Layer 9 of a small transformer language model trained on English Wikipedia (13 layers, counted from 0, width 128). Numbers have three digits each and are written without spaces.
A neuron's activation on a vector x is SiLU(gate . x) times (in . x), where the dot is the dot product.

Input weights of the MLP neurons that the questions are about. A number n stands for (n - 500) times 0.00094.
n0 gate: 524621550695647325537576260565468775475676508654480807316309426619529425332426451612665471464476299751406688689475437479403577754468732236762374663441574322307579587580440385324561626342541415541416371567210504614720433528674496425576492726545639703523685504578361581496420476541525452685380475520635784336746516773548484276608601504463488465347701544677487620389707456557456684428201
n22 gate: 601572430487416700696395430551738575431539571691526331348444400517346348529182517277496363278341668560530395403547580473492432382164393478496443313412431606474530654588508673333487632583678534444274419730491429541615615744611741548202379569674513602202535671401714275393433361448401300605491500823338279554462406682580663692540789356274610563441403471290175475729596708367459621399401
n71 gate: 454781487592561405358566231433264623466394669663381642350453226538606543828363555429676623546309589778254651583666513363358471584558382594527548636470641360206298307413417590351441463463440433380756362400266512463745670447342526539417381738395487557613564617415343593161363434568538829596423496529340786500684542590483790322564281433403464496446600446353435575492414644360250496517725
n84 gate: 428559474482266443557886413271866411306367241390693716508543608517457470844377653597561676642324418815303684445362558665677568640445415331410720621548678567319526542270572556552757533227504521205525333606268596446521438587287448430572599237368500513635543676612594577451232614435564704622396562542379462387534577652694391526622759623449369459513412424475487588450313767582463384411479
n120 gate: 504448557383670574705378554456492513751306429644597643589745533561391369425573572405484460674504638325524562488415609567448672747607359357470723343545537504658349422362631781698657675527618536308606402496332567496291521535747237335429679305412359517527846633561528424337468619634435453437659517496559753658436733406611378363252420356601312440373496784259463662469373343419535403536746
n129 gate: 546527608703654532452450640535570528547469661667579353500480429461645508300534387673639692538608579468634456546276463439542582492589277516702460439456305541413703508638256789575422489553242453456358450330725611644375439534484405576477678772679406411605627440579716379610607504658296256119353837257431590527403519357539527578693469418343515247562477558428661354675616691614397398430496
n142 gate: 374365682349698339552496615682551699689397450563799610557513461461470565366313551655418598421341289474239561622444478326563500517374623634715360267285327924427465666467715642719457591360807398591396662430518663623534522442597500299605255264602509394353453566641243305731325399401496429722504248626815496588530623526306529590670568394683541599496462462360487764363474500526434545487846
n190 gate: 516619555345470534377618472471603594279450512479288562293163454538367525573599467431529566825337617236434831365446479361749422553435521517430594524317483526316370355451316772296322544737508347706524312526370496504525740685341433555606395617360338436389487376488741401647179577542949589577521612427464376748521578416537496512465578339343476632610125447348509606472576468608500587300645
n222 gate: 275651526583570591725745516374635649411644607634496508638440436513737504679763306354487436653662449564568474458181404116671597358567534436545817401574637632449577574521734372457513553549526504376628549522239467496538596553100526474650423615454335561524273383547436580601562475329547451246590298458529298197324416607742599534412243660525601249288675471671474558393823393661389513600733
n243 gate: 623653657513590517462635472438637573550396557669308512496445395475733720292456570529500529590459546307333687500483565561635413475455496669504385439581466353890479508443656698446712568375504703487284720629496366323608431496651563321361412705500204509313500864600696421669476831328525302496883612234605488549360550479648586388307628293654492584688504688316714545447669496604468339303642
n250 gate: 589594583580527408583399172641834357574431529240487462632596578556720434563430303466648672745407522235483469436379612639619265696352650539450491563862443420530439663681594483439819583367644680408572646180783331434745487521487656403428721647616526513286439527561716444536778547657401446369604536284638427622526586714466534336512354513431574217487377677595602728521325576414182459542733
n0 in: 446296262595491421252406611378391652500477666559546464478709806352697584531671546419365537437644537431431556396647249581635131591491276588452439451768560210209440393383120477215436420615347413273487336306538352465175566673657491425383675647541541320776495316564592354638639379449500464423745192518487573428219363226812397372504391382468539330595410527099415460509668295596389534703270
n22 in: 149556367432186611385658487466426585378439402448356487483244526395657319265633292543764905738449307474600607564456342527774427504718617390285308576513659396338579179415539719736630386525350405355598211262586372492522626378482640272739601430724470388479487723404626478392462632482443813509496617278572452585328465509461338361368301729422570408577547432446473534432531500762546768530339
n71 in: 960477690185389338600253283616635558876514441444542334384543505528290486807371360316367608656422411637374749679566573656647519528537626528638313309385524369217410704651652184439294346518244477604719589432315253613640529161495782390491509566449636350442236466613430677422761482429383291408623621624623226505519593305445642551628672463281553594537551683590596330459766382270604246583547
n84 in: 340449476601381458552663478761468351589440532555830372482561467164787359709597274491650463749550570449407585559379510751354394427131338453217353387842477615827744446505660725672824343419284657373586627189350618527421677563327342267464710272721435380602565652230467578794409345547375419350360423391581426495775546411688418523719610357643328662582550432518614396568476378616572364240282
n120 in: 588466335362557548478374483508453456250311500390474737471439530651295843236365572504513496333404401478414469622539221643534492390563410361626206267228223265366296625567445608672586426488379415418559541628335337587487394624389758377605685474542410606806405518427256581282416290526539375269543628597342513559530896639758391308342334292487671341744391425508478651409630458311492563559701
n129 in: 649500803473620390711441475436521692652851201641292491612404456639509588403459294436487435454348413422591407436426227545440401372585302369455482311407579509570780395699781570162418379571618367684323732763347365375703326500478591349674443344551768500479352811383240440711344419544760651657526424615508397597410650439278369677459487461578475550492538618691345411403478164491592446628288
n142 in: 154674517371668483557433529377555677315457341564298377582522543440586487441426632428752693554357647669629793483238802496605687631677291409505671421663569762427374417278458880319590562426127517435337640518424441632684686459593186500618487668402260465459215443453603440469429529344410671298496567487421428429678359400394693727459555483624561595407517462430162370587422433358745657411470
n190 in: 472598521611449496676480472492553598351314355622566455457487450910302613775516594439492207496391425629479778374562427801565610724464303187457568700492659526546613208484496587628545679603258201354492448164393440571500449329244359732439666380492413496555467508504603492432335617542665752658334568625492520452390611579573403154543602443447327487715306456437470508628567580372444547370710
n222 in: 445606530487218426557458327213309641612423271445410357643279634380436530827219449630310385521408208737530282785770518455752364462601500608671859450417409606711409405437500504586513512356578768318633595628451467685474460620646453456366586436809598407618487452641350606558592546336646658466586690575691492362280581153428391436443364555590386396592563584393601533620548512616281661353701
n243 in: 544536099728357495486680764558366342599577544664576633663564523500383336632603817557545585557548446649509578562545964472363500349773388673259771535426500333532486631522354523401478357959609348491553443509458325565473574444458392656593613229362442616650486647698572558686412412314410374469459212637374339878762549459513509576717594389518504581535606390375744188613286478680387702473792
n250 in: 631364541486473532360556975689416601255496487386473570500509585473669473596403372762657425331539281688318591469473491523570372557526434487584546535527442725518397431270456675469629577401644557563634420669852179256482550491634424427605469745469176486568455577838429346274114535419749629635415537291681566709684195527434622496634694350735293711627400383547518483638631306456414769378282

Each question shows a token from some text and the vector x that enters the MLP there. A number n stands for (n - 500) times 0.017.

" The": 813312510460592364350488503376419623427388442532414523493554429425474424476417469510451592627660456404435539599533542513702622446646575409351458639553469477571425413440568638457467612562481625431390467508415625501583490527341569462580691451527547303433341521530515530399393389452414504562406584328295522485415482521508563415274346594500435842504462384435600449458505567468547460419553
The neuron with the highest activation: n190

" I": 685368518480568510526466332401539580463521598583373377452401235468541499552467484609313355430573447347521594403583576434699744505680551340379395607659533494431501552466253580542511356566525418560452397567494343613522663406467492570401800460511553434591346313422537556395338433441437459705440513522501442448529352403656525579593660552419540535566605536436457397491610429549515500519389
Which two neurons fire most, strongest first? n190, n0

"r": 523409678416586557381517401662574546524581528539386551571818440509552498494310509622720399605663466343437276376376651434568581379519602692384520544558530458617419491430532561403340407558592519449692471674511372420378473700491493452371569449540286405548481461365485681451498461462410519580419596302593488592584440529711655562474286470517505471450306595505385435560425332426386287473469
The neuron with the highest activation: n250

"ing": 632385508614550556409618488481487621512281477540458290460500372403514204639417791416348422496508399352770371437409484546686512562581378476541411332607359685483534557770577666498681616481410417417421394440546543393565373536352541434493587416400490392477548572610531453333445425529370414581419692608451449478660513502546451496343542477403571490466417466456555452502482598664532326618346
Which two neurons fire most, strongest first? n84, n22

"ary": 694523617572562533335721571500646497318592547534404445512651409348575443684417464584413488463558586463674486474339700414456593375614507644368197616453350514587462437544414567613445531505656429498528265584598376524493477630431456498665560455503443332526502428515534427480327382521425504621409495662462453436435349726568420496342579515360391558637697504407485440443484755601649604450532
The neuron with the highest activation: n22

"f": 548398623568653568420568480784572454462323443539396440443483448466554337576622375611467470375444278397439424393472447515821416418661606581665762572571386322581567579507463618679502567698485515572282476505502568514466414555382668415378610465598570320551346429528426490558546363532595448661427608515491646479468406477561624636351354613486531495531532449557362423386533542317406400464510
The neuron with the highest activation: n222

" |": 827353442511679349289567446495603607446479478547413339537511534518546366380543734452442596355541483679406577470394456454654707529593640470372471490548442502592400517601346602534480502525514548401469351522477577477570534551430555407566662363538529311402522402537626552331379571511494447707472472555433560478483447643669572407352399490541318666668500439510532385516488506543516510544568
The neuron with the highest activation: n190

" A": 596340608483530307451571520189665517514436343456382576368500460476604381598420440553453448409824600408632455580536428327564614472568618425600464451537508468525454534465420534575409452487694598484573529516325403546385531550344481486508628490517612409456383283577607409282367451447272541512448530493437561505646370545531504540299477534442514815321538479497482336574515489546475496500559
The neuron with the highest activation: n222

"o": 571376691432623434372399534588421558536369536418356515463495582672418417369468570556504302424633655327265654555322503480537560318420540500409477528622570662445431360518475754441319470442629318562659598584384515517454529476436498404503630592494578360576529384401429454402432484493561802607442462551454417512460535627532587562358400526641451567642487551591410377461528602240530434595498
The neuron with the highest activation: n190

" an": 711439543510712364293354522383430589611389419525337496462284332472599356496437489514534540501513500553420416404599572677627554401545654414348427659551370503714402611437626670552440664674592605433435495509350604608648445565399679590479680408591557368407358536513592635378452420563485518548466551592418482516624568499493455406441434461441419828402485528466539351479507560456496354424521
The neuron with the highest activation: n71

"d": 521445511581457488658622500455448587492465429457570555625494588470655679542473663529406371541607617438410527387289379262557601288505563559441401400498524513543464400498280517447477444560549602500474484697431395359445581696482373589704661507598354405624483590411479391344416427722284610736407754526426556448546364410402593509533401424444467472671424434536358334442484485315519481620480
The neuron with the highest activation: n129

"O": 572422573400632383376519542505533608550416499504239537424500466459640239542449332618410539601780611339465654594666563474653544386599575572365435543577428628591437497304502506515477426570657537543382562530495318483561530475399564510547610429439543368395459265493538680452277423440340336447546558504449441587409316633507563530273549632451433699422566407461427396490424456524549511465591
The neuron with the highest activation: n243

"ed": 565542589519399604413644585423511713576540344555308369601543630480690521352396709461448438493599551441361534383307562495545597405674588617505330477622491471555450597612471595614629502761514526497490532603497738431566503578605431505557636660518505467418456517542528801275603359667338602621505577473581478511389488468533535497443495492330529528674671619596288427620419409462542418561576
Which neuron fires most, and how strongly? n129, at about 1.6

" D": 518267569535672413446544490623524546396419449566448529563330471533471460503532516574469469357740653463552624352505645345657415485520493345295467533617415495547391450539424737463559667458586399720407415565474370483670427403643607388463742520439401406499510351528514486369406561480271436619426607598347414525632439414423390529473357567474422671508475594502499380383382387553516383422446
The neuron with the highest activation: n243

"im": 570467458501636541430563388499331620673404442464461538533415561341566513424601419500595482453526351340732455453416550624617470411560636581262534451598427636493353458489815508420456317626393635425591395491153751462484313583417610228510472308575414429428534413354552396596510526511516304414240457540524477487600482306522707446563384536530550548413359540462391477503413420501563528518464
The neuron with the highest activation: n142

"le": 571567566421824493386461617436386587502473547449346642467238475541542197604487437543346617493611438415574645464604565521626579429612537285269475548586505444606694551506510535373478466516469252549444412381571654650570433555419672360410521486577400420473448325484435527498440457521475448604395556499445465459413592228635514623240335450594641631524492484388520405348426504463432351430625
The neuron with the highest activation: n190

" H": 568404365539590370444426557498444622315372520573560350492478468565553408529482546570378382401740589401515547462420435423683653607521703350426486409619333510539504511602425588381401408565510516482387380629650310494639437420564452471560629340702503439504456306440613526183456635631297510647443578499369483486659579609440593462487393543482534617533483455595396322444427403509562587596472
Which neuron fires most, and how strongly? n22, at about 2

"j": 535478709511368448597559563294608499532535442287394427626411664330570666503478452550659414522648495527335590387361516459618587484597484383460480533575375299711602395492547522432527359380597360729633468640487520614501474383366467476690621527567507468481327610330541412429305647595428448569427348637459497599573482555415548492402303492690508644484378266371527392480436391611421489528484
Which neuron fires most, and how strongly? n84, at about 5.3

"m": 620478617771722481441491475397345637523614442404461356621279570498535569376418695701507650559546517289545502434382684454603474486496410699461603421762550571420524480610562551482687443479545542608489421473615478589364474616539545479466450602508552491472395450345449631598430481740585486714342639464512633487557402466468447496422345532487593491467407339372502448513460509599575305559642
The neuron with the highest activation: n129

"ar": 622418437755544331518615482356695647399432441287337573578614660396499385525308636669376428368625425514559583551495490572533520471511537473521522486485449452492539486598532597396542391570615392347557404402499442695506532467467698564532471692651498395399595359532482527456334391696469585759313621484520447311510494409463564450581568610367618502709433442617560449486298441505452546397593
Which neuron fires most, and how strongly? n250, at about 5.3

" the": 828341536490651416273529492364474673489370386495413494502510371447511421510440468505419566532636426445487584589526596457654624470505511453424495605588520495598430399534461636462541717538593641432521355489330620494649502471375577418591743390504564349440426380567468559377439419369419524609356584415287503457394444486526528439400274546425476795517536373463495432472523576471526456468547
The neuron with the highest activation: n71

"it": 512481269411446609449507649572471493485617437402389371514438619315490568367525593601457329513444638519451411370360343520577623535486487462466336456554372481431372480639467638512562387541434270392671511462481538447623445490556476439575575570754658401473492402504481601223227474481208432465443598377546632547479395638617445628562547542415601632559499394487334376526426371447573484641303
Which neuron fires most, and how strongly? n22, at about 9.5

"g": 563579473499418450463662530382707589472597402444394382457642515474604426501513611413526282591653447439379471385410488371510603437529556557723674472528397418469488384678481455448464283550668369374698537512398605499402575596522422441507532478641577404543482329325417433099351434558328613521448512620416510535682611659521475571485455594457568554543556523594429395458476458291625395625564
The neuron with the highest activation: n71

"ain": 691288507553525513501513533499472692462542422501262590557327464438587435618498744605443525519479524514618598441605439420567597471756437273224359496596747673488468570412271454605483414453494330520427513436376620529497388495390410509560583557669523407518555385427473422402487478521489488748248400586511509486654657597442600647704612540479519442630509430581458483551420483601631457470381
The neuron with the highest activation: n190

"\n\n": 872301557383704364320530489473501592528433473572415473458558377522428434441454472513569605518721530449485608593470720365642670423492527533351453546572482387587476470508414605493629661528534538334446332419468653499603491536380645355568661420565622335521493369609499570431471472360409465561379496522306528491419513487518575448411357563435437683560561339418515401454498545543509426535592
Which neuron fires most, and how strongly? n71, at about 4.7

"em": 579354599692601412613589370510390447528509477376452496483482363416490400477493468724511508487784460410521478449374538398511503443467669627484613442737496531515388346473661604587463473333641516497491469618339442626595594603382492353378492380739636470422318409449356542399516308459401581545486574543555469513655372503391467646411327622583638638610479428512443576499474583581345644487545
The neuron with the highest activation: n222

"ran": 637338432402446385480447585288551651437594434626321628591416604375603525427403541459522463398598463433449425676392467480511513396621503463336431505684352358592398563462512596527275398628688498360534274485334579598633587500337692419470588604548563447458528442545467558375447444392523626714519479666712444505558587439492515455442682575501471666507730449337406452472401445363500490396485
The three highest activations, in order: n22, n71, n0

"0": 725370428387605508468549429318669515322401430349342347633575482547596449559454516593573404500674593504365385692613569627415671491480479528559591602595577463483463530490592408541450536502653543418566379498504522387520511615290575350400501321466681344366545283420466345368574385351465774563393433424527477483678389552437349552439575481515683507536522475495616502500540372344642577526413
Which neuron fires most, and how strongly? n250, at about 1.1